Layer 9 of a small transformer language model trained on English Wikipedia (13 layers, counted from 0, width 128).
A neuron's activation on a vector x is SiLU(gate . x) times (in . x), where the dot is the dot product.
The model reads these tokens: "s" "um" "ed" " re" "s" "p" "on" "s" "ib" "il" "ity" " for" " " "east" "er" "n" " Ba" "gh" "d" "ad" " –" " a"

The vector x that enters this layer's MLP at each token. A number n stands for (n - 500) times 0.0076.
0 "s": 622,651,531,638,533,382,502,564,540,576,509,391,702,650,393,295,562,544,367,502,533,571,354,393,598,477,508,612,444,720,408,671,513,500,441,401,556,437,343,495,576,651,560,492,655,452,391,650,595,370,520,511,440,476,423,500,376,610,348,538,333,670,425,545,613,242,233,499,570,682,398,578,445,507,374,525,475,678,439,430,498,445,429,579,492,550,476,441,373,394,488,473,482,564,466,529,498,485,406,517,464,568,462,476,532,465,437,351,606,374,547,433,707,541,499,527,299,577,444,497,428,507,565,435,614,390,553,90
1 "um": 556,488,552,621,688,337,615,682,462,472,530,503,557,553,468,356,636,640,314,559,525,547,444,334,490,510,597,550,510,636,455,680,468,489,349,418,404,464,619,657,634,806,610,466,570,428,390,521,435,556,500,422,458,455,429,524,352,676,448,411,465,520,388,435,422,612,381,439,601,525,259,627,467,500,540,511,334,723,464,377,432,233,520,513,510,435,520,701,603,582,373,559,392,686,574,676,547,394,442,731,676,494,353,412,479,524,545,431,455,485,529,672,680,542,544,351,415,448,578,389,527,592,437,400,487,540,575,246
2 "ed": 494,378,617,718,513,556,426,554,235,417,562,399,567,617,410,602,602,680,455,432,587,577,301,410,459,638,702,512,603,658,426,649,369,610,444,383,416,518,390,611,486,613,513,427,602,514,421,652,420,302,463,532,485,437,591,603,374,593,641,416,495,425,501,371,602,452,381,617,672,725,300,451,535,269,420,362,483,557,658,380,492,539,444,453,435,555,442,763,408,520,425,477,584,474,427,558,406,397,272,593,612,576,452,457,519,497,518,418,614,351,645,556,512,379,319,516,488,483,489,381,536,538,480,538,552,582,313,470
3 " re": 511,662,712,618,563,311,552,525,489,654,524,220,492,512,505,266,727,449,506,415,608,455,415,360,402,538,453,480,348,542,551,537,357,406,559,490,615,501,428,679,581,661,545,411,532,466,407,492,567,429,380,615,402,500,446,452,371,722,425,417,660,584,546,511,565,490,407,457,467,629,176,564,341,402,440,553,449,497,627,428,503,584,631,451,461,599,591,381,368,573,378,534,538,556,570,588,515,514,273,407,507,494,219,598,432,557,482,624,424,332,502,520,623,540,440,565,391,629,531,398,468,465,533,428,387,591,515,498
4 "s": 390,614,496,414,569,377,375,783,579,521,744,432,538,569,486,341,610,456,494,434,576,392,552,435,347,384,569,448,439,521,526,657,504,413,486,528,695,507,426,573,549,596,495,519,762,468,514,533,688,397,382,544,540,471,441,439,409,659,340,402,464,709,520,296,421,568,503,516,526,544,354,584,372,381,373,438,495,303,524,503,452,512,627,503,440,467,515,613,511,685,667,664,639,589,442,682,879,531,516,698,634,435,411,349,510,516,676,453,433,379,630,499,581,631,483,581,363,495,505,431,405,622,727,410,451,459,477,523
5 "p": 591,602,463,305,547,540,342,696,455,420,716,387,256,578,528,41,738,471,474,558,500,387,582,400,405,443,667,586,518,505,551,692,397,341,564,502,492,388,459,742,507,559,642,442,491,527,562,450,403,448,529,390,510,534,380,608,404,409,505,324,486,565,525,192,563,421,586,429,533,640,503,618,461,645,398,381,449,623,414,353,339,496,465,606,444,515,557,612,493,455,400,529,586,517,500,635,627,538,487,667,495,484,530,432,464,458,459,596,547,458,697,462,693,549,369,484,395,508,520,555,444,629,420,514,611,646,379,384
6 "on": 593,675,574,434,432,483,405,742,628,441,580,366,460,645,542,189,650,456,414,434,561,557,500,534,484,391,694,718,403,408,539,781,496,522,586,447,417,441,449,572,553,974,448,398,624,787,408,433,517,415,533,645,558,559,741,634,505,557,422,523,541,510,387,426,546,515,591,429,628,524,564,567,468,520,450,458,501,415,451,475,475,388,630,493,450,548,391,575,447,465,506,417,538,534,425,854,654,521,448,700,455,471,435,565,533,454,504,528,600,515,631,431,623,531,605,600,442,668,634,534,562,489,478,479,644,517,397,604
7 "s": 567,584,541,408,544,454,258,708,466,453,745,334,498,708,564,433,588,432,472,527,529,533,504,432,293,431,581,468,438,545,545,696,555,416,336,484,421,504,551,630,427,722,414,420,692,669,447,481,703,503,274,669,598,447,618,479,404,624,476,444,483,560,332,359,603,531,281,682,612,594,412,616,411,435,475,491,525,434,636,349,400,358,600,456,421,523,423,692,413,465,642,569,555,514,256,486,649,603,596,752,579,578,391,384,508,428,542,433,513,402,639,444,424,517,407,530,409,591,566,389,410,607,693,498,573,489,397,507
8 "ib": 618,472,521,399,507,361,298,603,518,467,425,397,460,577,605,419,564,317,382,584,634,589,613,416,517,328,527,367,464,624,419,728,359,436,559,329,483,379,466,751,454,878,634,320,555,626,497,498,470,445,376,491,559,416,534,699,389,586,722,253,545,549,482,325,406,386,491,680,553,566,572,648,551,412,501,474,571,414,502,436,319,377,561,488,564,499,552,661,407,339,497,587,456,479,576,559,567,518,415,662,489,631,556,414,383,487,535,485,503,482,574,502,617,334,416,449,471,625,583,495,630,552,510,417,646,592,334,256
9 "il": 601,580,448,531,600,281,587,487,364,511,571,580,408,550,473,375,752,473,651,377,675,544,471,432,514,353,581,575,398,522,477,754,531,587,459,331,605,402,244,599,555,766,449,475,591,725,401,496,459,481,449,534,590,612,711,766,491,646,524,426,444,710,569,471,530,501,444,722,556,682,394,608,439,458,566,340,530,594,740,384,473,467,665,482,526,524,569,650,364,578,680,347,541,616,361,554,356,481,427,612,412,452,505,437,451,503,517,503,534,511,456,460,306,477,402,444,570,619,531,452,494,454,394,453,667,661,365,575
10 "ity": 571,556,458,594,558,283,513,473,468,467,609,422,365,568,464,348,608,380,525,536,648,502,379,386,378,496,410,476,546,635,479,750,322,551,354,416,312,475,479,452,421,797,651,500,557,646,408,685,455,422,308,344,367,403,549,482,321,658,633,359,506,544,393,485,555,482,377,550,560,645,216,589,601,332,307,471,514,389,542,398,486,634,470,533,432,629,515,764,329,549,407,388,648,505,451,449,478,493,365,642,563,408,539,506,514,496,467,513,518,406,569,606,511,339,437,493,478,607,412,362,510,663,574,548,539,365,511,473
11 " for": 557,462,635,679,596,437,590,552,470,654,669,264,506,527,609,430,631,688,547,462,634,465,418,522,526,409,526,494,478,555,435,457,498,471,546,453,494,428,428,606,419,808,567,416,607,574,345,706,561,349,470,491,490,514,402,576,497,561,557,323,564,547,451,307,483,424,591,469,429,554,229,612,337,407,575,526,498,488,539,629,531,500,519,493,483,542,418,719,379,481,510,428,531,534,571,410,594,557,279,568,452,393,283,501,592,458,537,333,567,210,594,520,525,476,402,482,412,570,480,392,432,640,468,410,471,545,587,492
12 " ": 475,545,549,633,546,380,487,646,410,754,590,272,292,558,423,388,766,481,472,450,684,694,467,510,557,398,448,466,560,462,389,538,519,445,459,347,616,529,452,619,558,672,533,424,471,392,359,533,589,419,466,535,540,600,475,481,538,607,441,358,424,666,513,617,497,550,462,658,389,307,444,600,399,168,481,585,347,547,415,507,482,504,466,424,379,591,561,565,451,502,435,423,516,540,401,541,480,594,525,470,401,403,402,450,509,502,491,515,254,286,690,541,553,533,382,497,346,617,530,511,605,626,420,405,435,456,618,591
13 "east": 674,560,478,650,578,406,502,603,557,580,481,643,601,482,592,461,499,475,649,437,526,726,491,481,481,523,614,404,547,554,397,624,594,395,419,456,453,419,339,572,594,480,607,452,534,413,269,519,581,422,316,533,296,484,534,457,547,538,339,316,483,474,565,494,471,440,609,458,417,554,257,437,611,488,463,458,504,525,360,465,298,501,531,567,502,525,574,765,387,687,485,533,508,721,464,446,570,466,356,461,595,295,467,474,582,419,581,405,490,347,601,510,752,508,365,601,368,514,322,253,519,586,422,325,453,563,807,490
14 "er": 359,649,801,609,589,440,476,549,263,439,633,455,505,727,565,599,528,482,494,349,472,666,150,423,488,542,727,468,563,484,441,585,585,447,481,487,498,534,639,556,599,709,521,493,543,647,262,499,515,311,420,531,387,669,446,520,323,537,523,455,670,457,469,568,392,353,411,605,393,587,453,534,578,423,482,529,636,468,482,478,396,445,520,542,649,465,585,516,381,666,701,489,488,699,582,466,641,569,524,573,608,429,546,292,400,527,459,414,470,522,544,456,682,382,409,445,461,609,512,399,665,533,401,402,587,341,768,556
15 "n": 359,570,685,603,493,502,431,508,379,624,653,575,532,557,559,540,582,660,461,443,514,437,329,529,674,383,653,549,607,499,484,708,453,459,427,518,513,321,578,538,467,755,547,451,537,657,357,679,533,341,404,626,492,760,500,559,540,566,404,418,529,433,423,473,364,334,438,505,516,517,300,537,541,519,447,600,569,521,386,432,256,384,527,573,395,460,530,642,421,639,642,467,451,699,511,269,455,487,495,586,577,484,485,462,434,524,494,378,642,393,524,691,546,454,418,405,420,597,508,180,574,640,568,498,649,590,749,503
16 " Ba": 608,548,561,617,616,622,702,597,511,647,422,474,454,401,589,246,457,398,502,479,420,850,387,379,696,633,458,495,372,490,442,656,505,596,463,426,627,425,582,627,531,651,569,368,508,596,546,522,603,149,424,562,576,617,531,607,499,605,448,387,539,582,486,486,482,414,451,510,389,410,343,489,547,506,498,469,282,482,433,425,491,456,594,582,637,565,646,418,549,422,539,502,476,652,479,465,561,610,507,584,681,408,518,436,468,545,534,381,370,270,512,565,675,431,321,455,285,608,450,457,486,542,448,518,474,484,298,508
17 "gh": 527,560,375,436,666,398,577,639,372,437,412,523,412,527,571,604,551,433,712,416,362,818,351,213,612,406,520,456,587,602,494,648,469,729,464,362,380,435,394,641,457,573,437,421,348,493,299,495,493,133,446,661,579,564,481,598,614,547,630,403,508,525,647,500,495,496,610,522,417,418,375,473,470,441,506,536,185,361,386,529,591,437,450,526,472,513,515,481,462,499,378,587,538,486,671,409,628,452,390,519,515,401,585,438,469,616,508,402,391,407,565,322,507,459,360,578,452,521,456,465,529,704,642,559,669,631,357,429
18 "d": 480,505,424,451,677,490,492,518,283,502,678,538,305,504,442,362,470,496,642,374,478,623,330,441,644,555,621,504,564,599,526,647,524,413,439,636,521,487,140,596,543,650,454,413,393,509,452,535,481,423,385,554,419,684,475,474,498,597,664,446,617,387,520,338,556,338,509,521,533,463,307,453,404,403,436,523,272,545,473,559,480,533,511,433,589,456,326,533,401,602,349,535,582,687,566,386,579,275,430,474,617,352,616,544,331,501,595,358,451,471,488,517,621,276,661,360,466,492,596,344,559,766,400,520,593,619,259,431
19 "ad": 396,455,382,487,537,350,569,530,289,397,508,451,422,468,577,594,530,450,529,403,450,575,385,379,591,480,539,533,481,492,581,573,484,570,306,502,491,410,273,553,441,714,562,390,497,618,425,529,604,377,506,442,420,569,542,567,484,655,412,451,516,534,486,407,588,333,604,577,344,557,139,497,538,351,436,458,415,547,514,556,401,381,594,457,626,486,589,588,542,743,208,551,414,626,500,324,438,284,474,480,547,335,589,502,315,539,639,327,375,290,545,564,629,211,508,494,465,657,466,404,527,591,412,517,505,540,511,418
20 " –": 500,503,593,716,570,492,662,533,379,552,568,379,566,447,485,458,734,488,531,439,481,396,562,358,584,488,637,563,327,477,415,556,521,599,502,499,385,558,254,585,443,538,623,497,634,622,446,636,564,395,579,499,400,535,454,476,476,528,506,419,396,581,533,449,522,490,366,605,501,553,183,692,576,372,381,519,358,600,510,541,418,548,485,387,635,587,501,691,354,560,430,458,433,578,412,496,374,393,544,574,524,507,265,340,626,493,556,368,469,286,558,427,592,458,430,369,353,619,523,246,461,614,503,414,511,547,537,506
21 " a": 381,478,517,686,382,506,561,564,367,540,692,477,523,494,481,551,621,633,433,427,547,471,572,364,621,468,442,440,399,442,578,561,518,523,386,443,604,509,485,503,631,357,441,347,634,629,406,578,406,390,338,592,364,507,538,535,366,600,511,425,442,491,595,581,498,613,382,533,646,588,221,695,567,349,453,621,432,588,381,485,233,545,424,608,480,539,470,536,404,449,319,495,438,588,530,435,722,578,209,614,513,420,429,506,533,435,486,470,529,258,491,424,705,673,295,502,419,591,439,471,499,566,324,513,432,586,569,446

Each question shows the input weights of one neuron of the MLP. A number n stands for (n - 500) times 0.0009.

n250 gate: 509,497,684,583,599,426,534,609,377,429,519,370,491,571,420,640,487,614,494,460,335,374,638,364,669,359,724,442,400,439,509,605,643,446,443,558,578,515,624,429,569,367,394,491,372,525,579,430,534,607,472,275,668,387,454,546,510,452,397,639,552,562,503,387,491,339,463,494,525,614,441,617,503,561,494,466,522,648,598,460,706,400,633,405,431,375,614,515,534,543,358,188,494,512,412,618,516,348,614,421,590,494,494,365,382,568,415,417,534,566,407,581,373,463,537,626,429,596,552,410,806,606,360,606,619,540,375,546
n250 in: 503,289,470,470,590,464,376,367,586,455,407,400,650,403,599,278,506,410,718,503,494,533,628,550,494,354,539,527,647,598,359,609,565,366,517,536,570,518,497,619,497,580,515,524,622,326,565,446,585,527,443,623,376,473,518,332,460,497,700,368,449,575,465,480,343,536,330,503,479,671,467,430,447,429,703,564,283,458,589,407,539,552,417,455,430,491,335,363,573,440,530,638,582,614,442,561,570,426,527,731,452,476,604,656,476,575,426,443,421,636,573,628,441,399,327,419,494,446,530,660,468,638,697,439,530,428,625,527
Which token does this neuron like most? 1 "um"

n229 gate: 366,374,351,354,491,550,252,475,444,547,500,453,388,582,453,552,344,497,472,431,473,307,456,564,470,558,625,562,364,491,562,644,420,524,467,522,642,777,469,422,530,384,515,633,467,522,624,414,422,457,481,553,538,612,444,690,526,627,518,372,438,444,536,593,525,622,469,588,532,400,388,592,531,519,420,449,468,363,540,550,391,434,310,633,283,558,544,358,695,451,581,406,522,681,475,519,265,414,550,534,713,641,395,615,453,534,417,463,601,527,522,279,455,518,585,310,512,397,310,622,601,653,596,616,415,321,595,419
n229 in: 456,533,443,533,543,530,702,605,527,646,403,274,552,665,604,644,497,561,533,287,367,545,383,449,568,417,512,536,577,452,515,381,440,524,506,322,740,701,448,542,468,390,530,584,424,564,637,407,430,740,448,415,408,536,733,445,666,522,408,561,461,637,423,561,659,424,397,494,512,370,372,318,452,497,339,555,525,409,689,585,512,386,428,554,474,605,491,377,561,518,597,606,620,421,491,420,408,485,451,560,509,552,642,627,579,534,461,385,331,382,503,585,622,560,571,661,491,381,306,418,566,506,447,644,362,566,530,527
Its three highest activations, in order, are on tokens 8 "ib", 6 "on", 1 "um"

n11 gate: 632,607,644,352,259,518,357,606,650,583,444,460,562,506,512,710,443,407,555,583,425,488,293,530,419,449,376,381,657,405,478,584,500,578,634,414,491,491,417,359,387,555,554,518,414,534,680,356,646,591,596,528,456,448,463,599,373,555,389,528,475,519,377,666,391,547,555,500,550,497,330,568,369,635,539,531,330,497,405,485,448,578,370,485,640,363,580,543,360,430,429,660,425,645,600,646,441,448,330,424,481,444,552,687,649,568,357,472,376,390,447,377,538,457,407,574,546,652,424,658,461,455,521,394,363,677,336,342
n11 in: 515,429,396,560,315,408,452,503,550,596,551,362,422,446,458,370,530,329,732,404,480,527,521,538,363,538,530,580,521,639,402,542,456,572,575,473,739,547,407,334,679,679,474,476,388,458,586,405,674,432,452,327,506,666,450,503,540,466,389,527,438,521,593,348,450,392,361,431,524,479,476,569,503,621,570,452,640,595,462,613,291,331,609,524,538,394,255,671,491,367,479,563,325,605,485,542,518,308,617,541,467,629,494,619,470,503,470,482,632,455,630,526,451,385,446,464,655,365,744,530,491,442,477,566,491,459,544,494
On which token does it fire most, and how strongly? 8 "ib", at about 0.58

n249 gate: 512,558,316,629,528,586,509,542,378,552,642,432,525,599,546,664,469,374,548,358,488,626,691,382,641,473,500,573,656,579,564,404,372,652,408,604,550,539,426,494,315,424,557,445,506,432,220,439,293,427,612,503,627,604,528,500,430,439,596,706,347,355,407,482,427,410,579,472,522,558,552,584,558,512,569,509,274,497,396,608,574,441,355,415,378,655,343,488,559,427,528,429,397,549,491,441,531,500,349,293,358,602,436,356,509,689,378,616,453,467,571,375,500,530,568,494,371,376,539,503,313,389,604,401,329,384,430,556
n249 in: 521,488,512,358,367,549,264,539,543,580,571,457,426,587,469,482,409,509,585,509,485,494,607,388,446,545,522,396,600,555,525,506,448,428,428,632,612,543,550,626,593,564,500,564,432,346,462,442,367,515,525,506,301,408,607,500,605,458,554,429,426,596,368,473,515,547,531,314,597,518,386,373,588,613,812,588,695,371,482,460,457,472,348,635,273,515,349,479,506,436,481,614,459,698,453,484,596,418,274,299,457,500,586,617,435,308,442,356,460,350,743,470,300,506,385,432,414,395,700,605,509,325,628,441,531,393,534,509
Which token does this neuron like most? 9 "il"

n214 gate: 593,294,546,533,444,632,470,772,516,447,701,500,685,460,642,467,513,252,490,616,545,477,487,403,584,397,483,650,463,402,747,560,490,455,682,589,417,640,454,556,557,464,468,575,532,846,672,274,434,318,507,414,483,611,536,583,493,507,413,493,516,517,670,592,656,483,471,387,420,388,536,531,324,556,438,473,483,638,366,315,464,604,782,536,446,741,589,471,664,438,526,470,480,536,607,590,616,546,543,591,424,570,326,520,573,450,464,484,410,635,440,621,534,298,573,464,411,464,305,533,587,523,592,310,630,484,484,520
n214 in: 424,488,554,425,653,506,391,512,595,461,488,572,587,596,464,707,369,527,509,536,677,512,503,538,433,401,620,459,348,417,473,539,494,535,306,464,527,429,422,339,323,747,538,521,494,670,365,604,247,456,597,458,458,506,625,653,494,497,398,407,342,467,372,443,417,431,545,362,479,330,527,415,456,583,412,400,454,464,550,635,685,561,565,559,303,373,383,423,555,435,734,503,676,260,515,304,575,414,401,491,428,494,426,524,497,500,609,539,452,626,530,610,580,642,512,521,515,359,641,494,524,500,488,364,430,420,462,500
Which token does this neuron like most? 6 "on"

n108 gate: 447,560,365,449,463,578,377,470,725,497,429,432,744,370,490,360,500,490,377,582,539,351,448,497,675,540,647,801,507,510,578,799,597,497,582,409,586,507,456,456,274,660,360,473,654,510,597,587,435,393,483,608,541,561,385,398,469,331,480,534,406,415,543,575,540,384,581,463,510,476,629,297,323,473,560,462,590,257,621,470,409,397,553,705,444,513,249,443,497,567,442,632,315,425,648,579,278,456,507,493,480,363,473,588,497,602,597,423,626,420,586,608,545,283,425,608,679,360,610,670,450,600,317,490,606,672,540,650
n108 in: 555,410,456,356,522,459,630,642,494,595,497,566,528,354,557,494,577,680,311,440,360,556,695,500,469,573,592,634,478,497,390,481,534,591,634,437,786,277,648,513,521,512,540,447,588,525,368,597,421,199,690,459,548,425,506,519,403,310,558,676,500,516,622,600,488,522,512,541,630,591,550,374,512,410,522,570,484,494,494,500,249,319,605,459,515,540,450,432,411,503,664,472,309,450,388,446,611,509,579,506,465,725,569,397,667,484,491,450,240,497,557,543,516,426,535,610,437,402,324,437,531,288,488,605,420,547,494,715
Which token does this neuron like most? 6 "on"

n76 gate: 414,347,629,500,544,639,687,531,487,478,591,640,582,516,411,354,600,532,484,566,601,553,538,534,309,288,560,534,503,359,491,285,556,531,406,400,452,550,434,720,424,330,543,506,555,569,536,372,433,581,408,591,331,582,406,566,386,595,497,431,437,664,426,461,494,579,531,560,481,541,560,444,705,428,330,641,555,390,447,440,491,455,534,384,473,484,563,276,449,315,313,484,267,355,651,462,551,391,459,512,475,649,453,371,703,747,565,306,436,609,462,365,338,550,640,434,434,538,385,544,454,312,439,557,506,475,329,519
n76 in: 343,439,503,471,452,699,568,449,599,494,529,487,471,293,458,608,553,484,386,316,447,590,441,421,566,560,471,284,615,295,561,616,500,597,593,250,337,456,565,241,578,652,450,462,466,355,605,376,604,440,487,693,523,471,423,452,391,590,450,638,330,236,513,525,567,513,411,490,526,490,323,507,484,372,348,631,470,513,334,477,561,386,465,414,593,408,397,319,640,494,597,619,425,261,382,614,594,414,529,570,468,458,532,744,335,435,443,443,481,413,377,491,599,598,445,532,632,400,509,506,623,733,447,494,490,321,433,513
Which token does this neuron like most? 21 " a"

n158 gate: 464,537,497,509,583,595,460,470,457,617,423,410,774,692,423,491,333,540,340,633,467,782,669,521,371,491,556,573,456,448,506,392,311,422,491,491,450,539,515,347,548,294,416,512,411,352,635,640,519,533,605,528,313,619,552,451,452,548,536,383,463,281,485,550,500,537,421,537,662,534,525,455,524,552,431,628,497,537,396,549,552,590,427,308,482,451,608,664,453,659,531,494,428,571,525,547,410,263,512,448,649,537,497,712,383,370,692,732,332,460,491,467,484,303,516,518,491,515,485,447,612,533,544,354,385,579,369,556
n158 in: 617,372,599,425,322,293,409,598,712,464,380,424,609,452,358,435,494,446,473,458,500,494,405,382,509,521,476,313,243,357,617,452,458,369,480,689,576,562,482,443,567,671,497,289,526,608,463,583,430,444,512,461,430,479,449,536,478,566,503,554,461,343,412,425,482,279,452,485,518,659,530,231,556,569,630,549,371,476,494,509,356,683,438,563,448,438,653,530,442,724,425,521,439,569,482,491,370,583,636,607,518,415,503,467,570,551,387,393,558,487,324,736,602,509,467,476,671,600,494,482,532,650,396,579,491,539,559,503
Which token does this neuron like most? 13 "east"

n170 gate: 644,413,549,399,484,477,378,519,389,638,651,691,454,464,585,603,413,447,558,323,411,568,779,535,292,557,572,471,487,676,484,283,562,357,298,438,722,574,520,393,487,375,234,562,582,343,373,714,460,581,648,490,311,542,376,592,500,555,666,434,487,507,564,516,558,408,503,500,364,310,441,390,465,562,423,374,380,382,662,487,464,603,452,623,513,345,526,451,222,383,428,624,430,418,537,583,391,474,366,506,480,497,539,542,434,437,523,367,503,458,480,510,534,665,404,408,467,421,516,592,423,343,610,609,242,607,397,415
n170 in: 420,481,462,535,513,579,617,447,369,446,579,408,563,662,610,590,590,680,571,446,570,378,490,364,605,595,307,472,474,706,337,645,407,588,467,581,564,624,705,419,406,438,599,463,573,657,355,397,437,494,243,516,614,500,616,730,516,402,558,487,428,336,393,434,481,513,297,494,484,318,494,543,277,331,549,356,516,500,397,613,528,564,649,584,728,578,415,519,567,447,519,557,459,478,650,605,348,466,481,540,535,573,575,491,453,604,388,522,392,388,328,524,442,416,471,550,494,472,200,582,457,491,567,602,647,594,665,443
Its three highest activations, in order, are on tokens 21 " a", 5 "p", 6 "on"

n185 gate: 535,277,425,591,405,790,474,407,409,451,418,516,412,533,385,606,300,474,439,546,535,542,364,243,653,436,405,613,430,646,591,582,710,513,446,555,517,435,480,412,737,522,522,455,387,595,527,578,592,374,444,536,543,487,510,438,463,565,580,307,539,441,284,811,519,388,403,425,546,621,601,507,307,523,474,560,437,454,380,686,448,665,384,464,503,336,467,574,550,562,434,578,616,641,686,526,500,484,441,519,526,480,399,435,621,467,649,351,480,637,767,490,292,329,460,539,324,300,526,497,340,478,478,477,520,455,561,589
n185 in: 484,637,609,362,516,510,652,649,605,381,655,445,445,458,516,595,418,616,367,716,434,320,464,566,594,456,558,551,428,570,436,510,443,313,391,612,474,344,729,385,618,421,374,318,447,551,559,312,251,541,364,532,419,372,692,519,483,537,343,429,404,703,506,451,405,461,433,603,376,596,336,547,551,398,522,474,467,429,503,336,510,272,475,379,351,614,510,513,386,465,619,461,471,606,513,555,587,401,523,681,506,477,494,503,701,604,475,375,500,555,224,547,520,500,380,577,519,532,585,542,652,434,481,714,301,641,405,500
On which token does it fire most, and how strongly? 21 " a", at about 0.56

n62 gate: 624,455,552,354,536,487,566,599,603,614,503,677,575,353,611,497,463,412,334,627,560,377,566,260,669,522,618,555,331,665,578,699,378,453,453,458,493,510,363,461,576,682,605,590,409,549,497,216,366,593,592,571,345,558,519,383,570,439,678,539,649,454,494,372,516,356,410,657,444,468,493,579,555,652,586,705,530,565,400,666,484,540,452,510,503,439,415,352,477,729,516,487,569,529,559,661,664,561,507,387,687,556,451,659,389,516,574,532,415,451,533,506,216,471,664,620,542,569,462,392,513,506,713,510,530,584,278,369
n62 in: 645,503,632,733,358,500,338,410,613,323,519,611,516,401,386,304,442,402,444,402,580,472,526,320,583,469,551,537,587,569,188,433,534,414,341,450,353,463,440,447,555,652,540,294,381,569,620,569,583,525,500,459,427,271,371,497,477,283,460,393,579,525,534,558,276,630,478,424,459,409,487,513,472,372,612,580,490,475,562,519,516,590,391,378,558,235,434,385,375,444,649,491,426,446,670,522,424,388,528,603,471,433,685,516,548,494,419,538,376,469,669,488,669,463,497,604,465,389,618,570,608,491,418,653,414,613,684,544
Which token does this neuron like most? 8 "ib"

n95 gate: 426,497,685,456,418,642,122,547,553,478,591,427,585,484,396,565,503,544,388,317,332,594,449,655,463,623,557,668,333,394,469,605,575,485,445,469,433,488,459,619,579,537,432,463,606,239,497,522,516,441,373,572,608,600,556,579,367,697,503,522,387,494,328,373,326,449,503,468,427,607,563,400,634,550,522,417,442,579,528,352,692,589,485,516,339,410,528,547,557,331,756,412,695,566,657,341,602,550,696,534,475,478,447,528,525,500,441,650,516,534,478,320,344,652,427,421,519,548,534,433,543,469,664,452,596,450,537,389
n95 in: 503,431,595,414,275,457,493,607,398,510,715,503,523,434,470,487,578,560,571,543,429,533,638,429,639,535,673,513,463,388,460,550,399,711,637,645,370,575,593,382,494,636,568,327,516,576,456,412,430,318,430,302,537,559,516,493,442,579,632,569,405,493,606,589,445,540,602,603,313,477,325,476,682,330,464,413,594,622,314,615,741,446,461,598,468,559,295,516,710,536,682,487,577,513,500,294,507,513,632,330,603,706,310,424,321,440,627,618,343,432,393,391,561,588,563,734,533,586,403,533,461,390,602,463,697,349,474,440
Its two highest activations, in order, are on tokens 14 "er", 15 "n"

n0 gate: 353,570,340,430,654,647,377,465,497,481,503,303,622,235,313,532,467,313,327,455,475,398,402,424,553,541,500,681,578,663,526,545,411,472,339,465,347,592,474,621,422,346,475,262,494,510,622,192,574,354,519,545,416,666,385,529,371,627,459,555,599,593,534,531,465,455,449,477,513,513,558,676,642,490,440,552,631,436,497,753,510,422,513,583,497,589,686,421,451,669,384,455,510,468,529,519,487,478,712,712,468,758,443,513,680,494,611,385,484,700,532,432,520,430,523,510,634,523,532,506,481,591,454,426,458,385,516,362
n0 in: 536,651,569,646,443,606,470,467,381,477,430,316,693,510,417,454,517,470,575,407,619,659,395,311,568,458,366,392,311,559,308,380,480,580,301,526,685,379,477,341,391,493,406,470,484,546,374,457,680,480,544,460,678,510,454,493,497,438,568,394,553,463,216,647,242,543,457,347,654,420,650,455,359,418,386,433,500,560,392,417,556,692,425,493,381,300,560,415,483,533,420,430,581,443,321,446,306,497,354,651,229,483,378,464,520,407,526,487,600,547,446,368,548,598,319,719,367,450,591,450,366,568,452,473,399,685,434,423
Which token does this neuron like most? 0 "s"

n68 gate: 592,641,648,416,652,523,510,446,526,562,429,396,364,396,484,443,629,510,500,448,685,532,493,481,519,509,432,455,582,751,468,344,455,575,400,339,477,283,601,484,635,449,471,465,378,600,632,551,223,781,549,584,353,584,603,445,617,601,453,529,477,380,582,481,713,464,526,620,673,532,503,507,551,503,513,408,401,448,446,536,381,507,510,426,528,468,714,388,454,564,451,613,487,471,746,523,627,605,416,283,389,656,539,555,406,428,564,609,503,549,712,425,467,366,431,329,377,611,535,386,319,449,668,601,575,381,219,451
n68 in: 569,773,530,463,485,427,630,678,357,592,457,352,500,358,494,506,372,549,626,371,333,390,547,623,569,339,475,458,310,686,524,328,603,482,417,521,447,557,448,649,542,446,464,570,423,439,525,327,441,500,590,512,553,518,594,371,323,497,494,445,500,506,554,641,515,404,330,362,599,442,491,555,485,382,512,484,584,488,412,573,473,441,494,491,604,488,607,558,305,439,620,567,457,350,674,435,589,500,617,443,497,444,460,497,278,577,427,640,543,737,621,366,349,524,321,690,314,549,596,251,434,500,438,574,571,384,458,488
Which token does this neuron like most? 3 " re"

n56 gate: 410,356,426,580,595,334,410,427,426,336,408,602,470,551,530,523,318,464,532,607,546,506,566,336,602,471,566,441,322,612,470,503,403,546,511,515,554,676,539,396,572,713,585,471,411,450,454,471,593,453,452,488,635,730,651,601,616,463,593,672,343,568,575,497,465,697,444,354,557,515,429,275,421,385,628,551,500,337,456,657,577,401,544,577,517,582,342,377,590,426,613,601,521,297,524,506,473,518,518,629,584,443,595,503,500,649,421,665,563,439,557,601,518,427,383,536,503,533,450,524,669,596,643,698,596,509,435,402
n56 in: 572,397,370,396,744,337,653,550,532,494,167,386,423,506,548,506,649,420,555,369,454,491,482,494,628,540,638,632,742,535,592,449,400,546,408,400,476,479,429,639,437,515,628,568,572,601,524,544,497,380,563,485,452,391,473,518,524,299,462,592,586,509,315,665,427,503,547,440,587,562,562,431,333,338,535,443,479,352,676,595,518,569,555,444,514,620,491,626,449,476,461,524,344,574,548,710,467,570,574,570,524,264,559,385,643,360,441,597,449,570,548,586,460,497,524,476,565,509,509,518,401,355,480,650,431,379,518,628
Which token does this neuron like most? 17 "gh"

n63 gate: 428,356,368,545,649,365,526,633,397,610,487,571,435,389,620,490,292,438,440,565,403,371,592,538,519,393,646,439,638,407,606,643,612,572,447,442,650,449,536,542,578,532,611,580,540,384,510,462,500,548,643,445,533,635,526,461,553,577,484,574,375,497,450,736,436,328,401,545,559,690,435,265,389,519,478,693,470,416,663,471,455,543,383,452,525,156,597,462,683,417,422,523,372,613,556,406,458,347,361,615,640,474,449,664,425,471,714,497,402,267,595,362,341,401,673,519,526,442,462,675,503,396,456,350,654,359,439,448
n63 in: 592,350,636,557,473,536,445,643,542,467,400,451,439,576,461,545,512,415,426,533,465,527,641,393,521,350,521,330,485,560,424,473,512,594,617,630,442,431,445,497,386,682,509,422,287,551,463,683,619,649,604,639,601,512,572,564,516,506,512,609,367,500,633,471,488,567,449,357,479,573,512,277,494,413,610,580,586,621,584,349,385,696,360,419,611,354,400,470,540,617,451,594,491,606,448,402,409,341,433,204,518,613,527,533,387,460,548,578,268,448,610,573,531,515,632,564,612,540,756,689,426,447,509,549,549,452,659,464
Which token does this neuron like most? 19 "ad"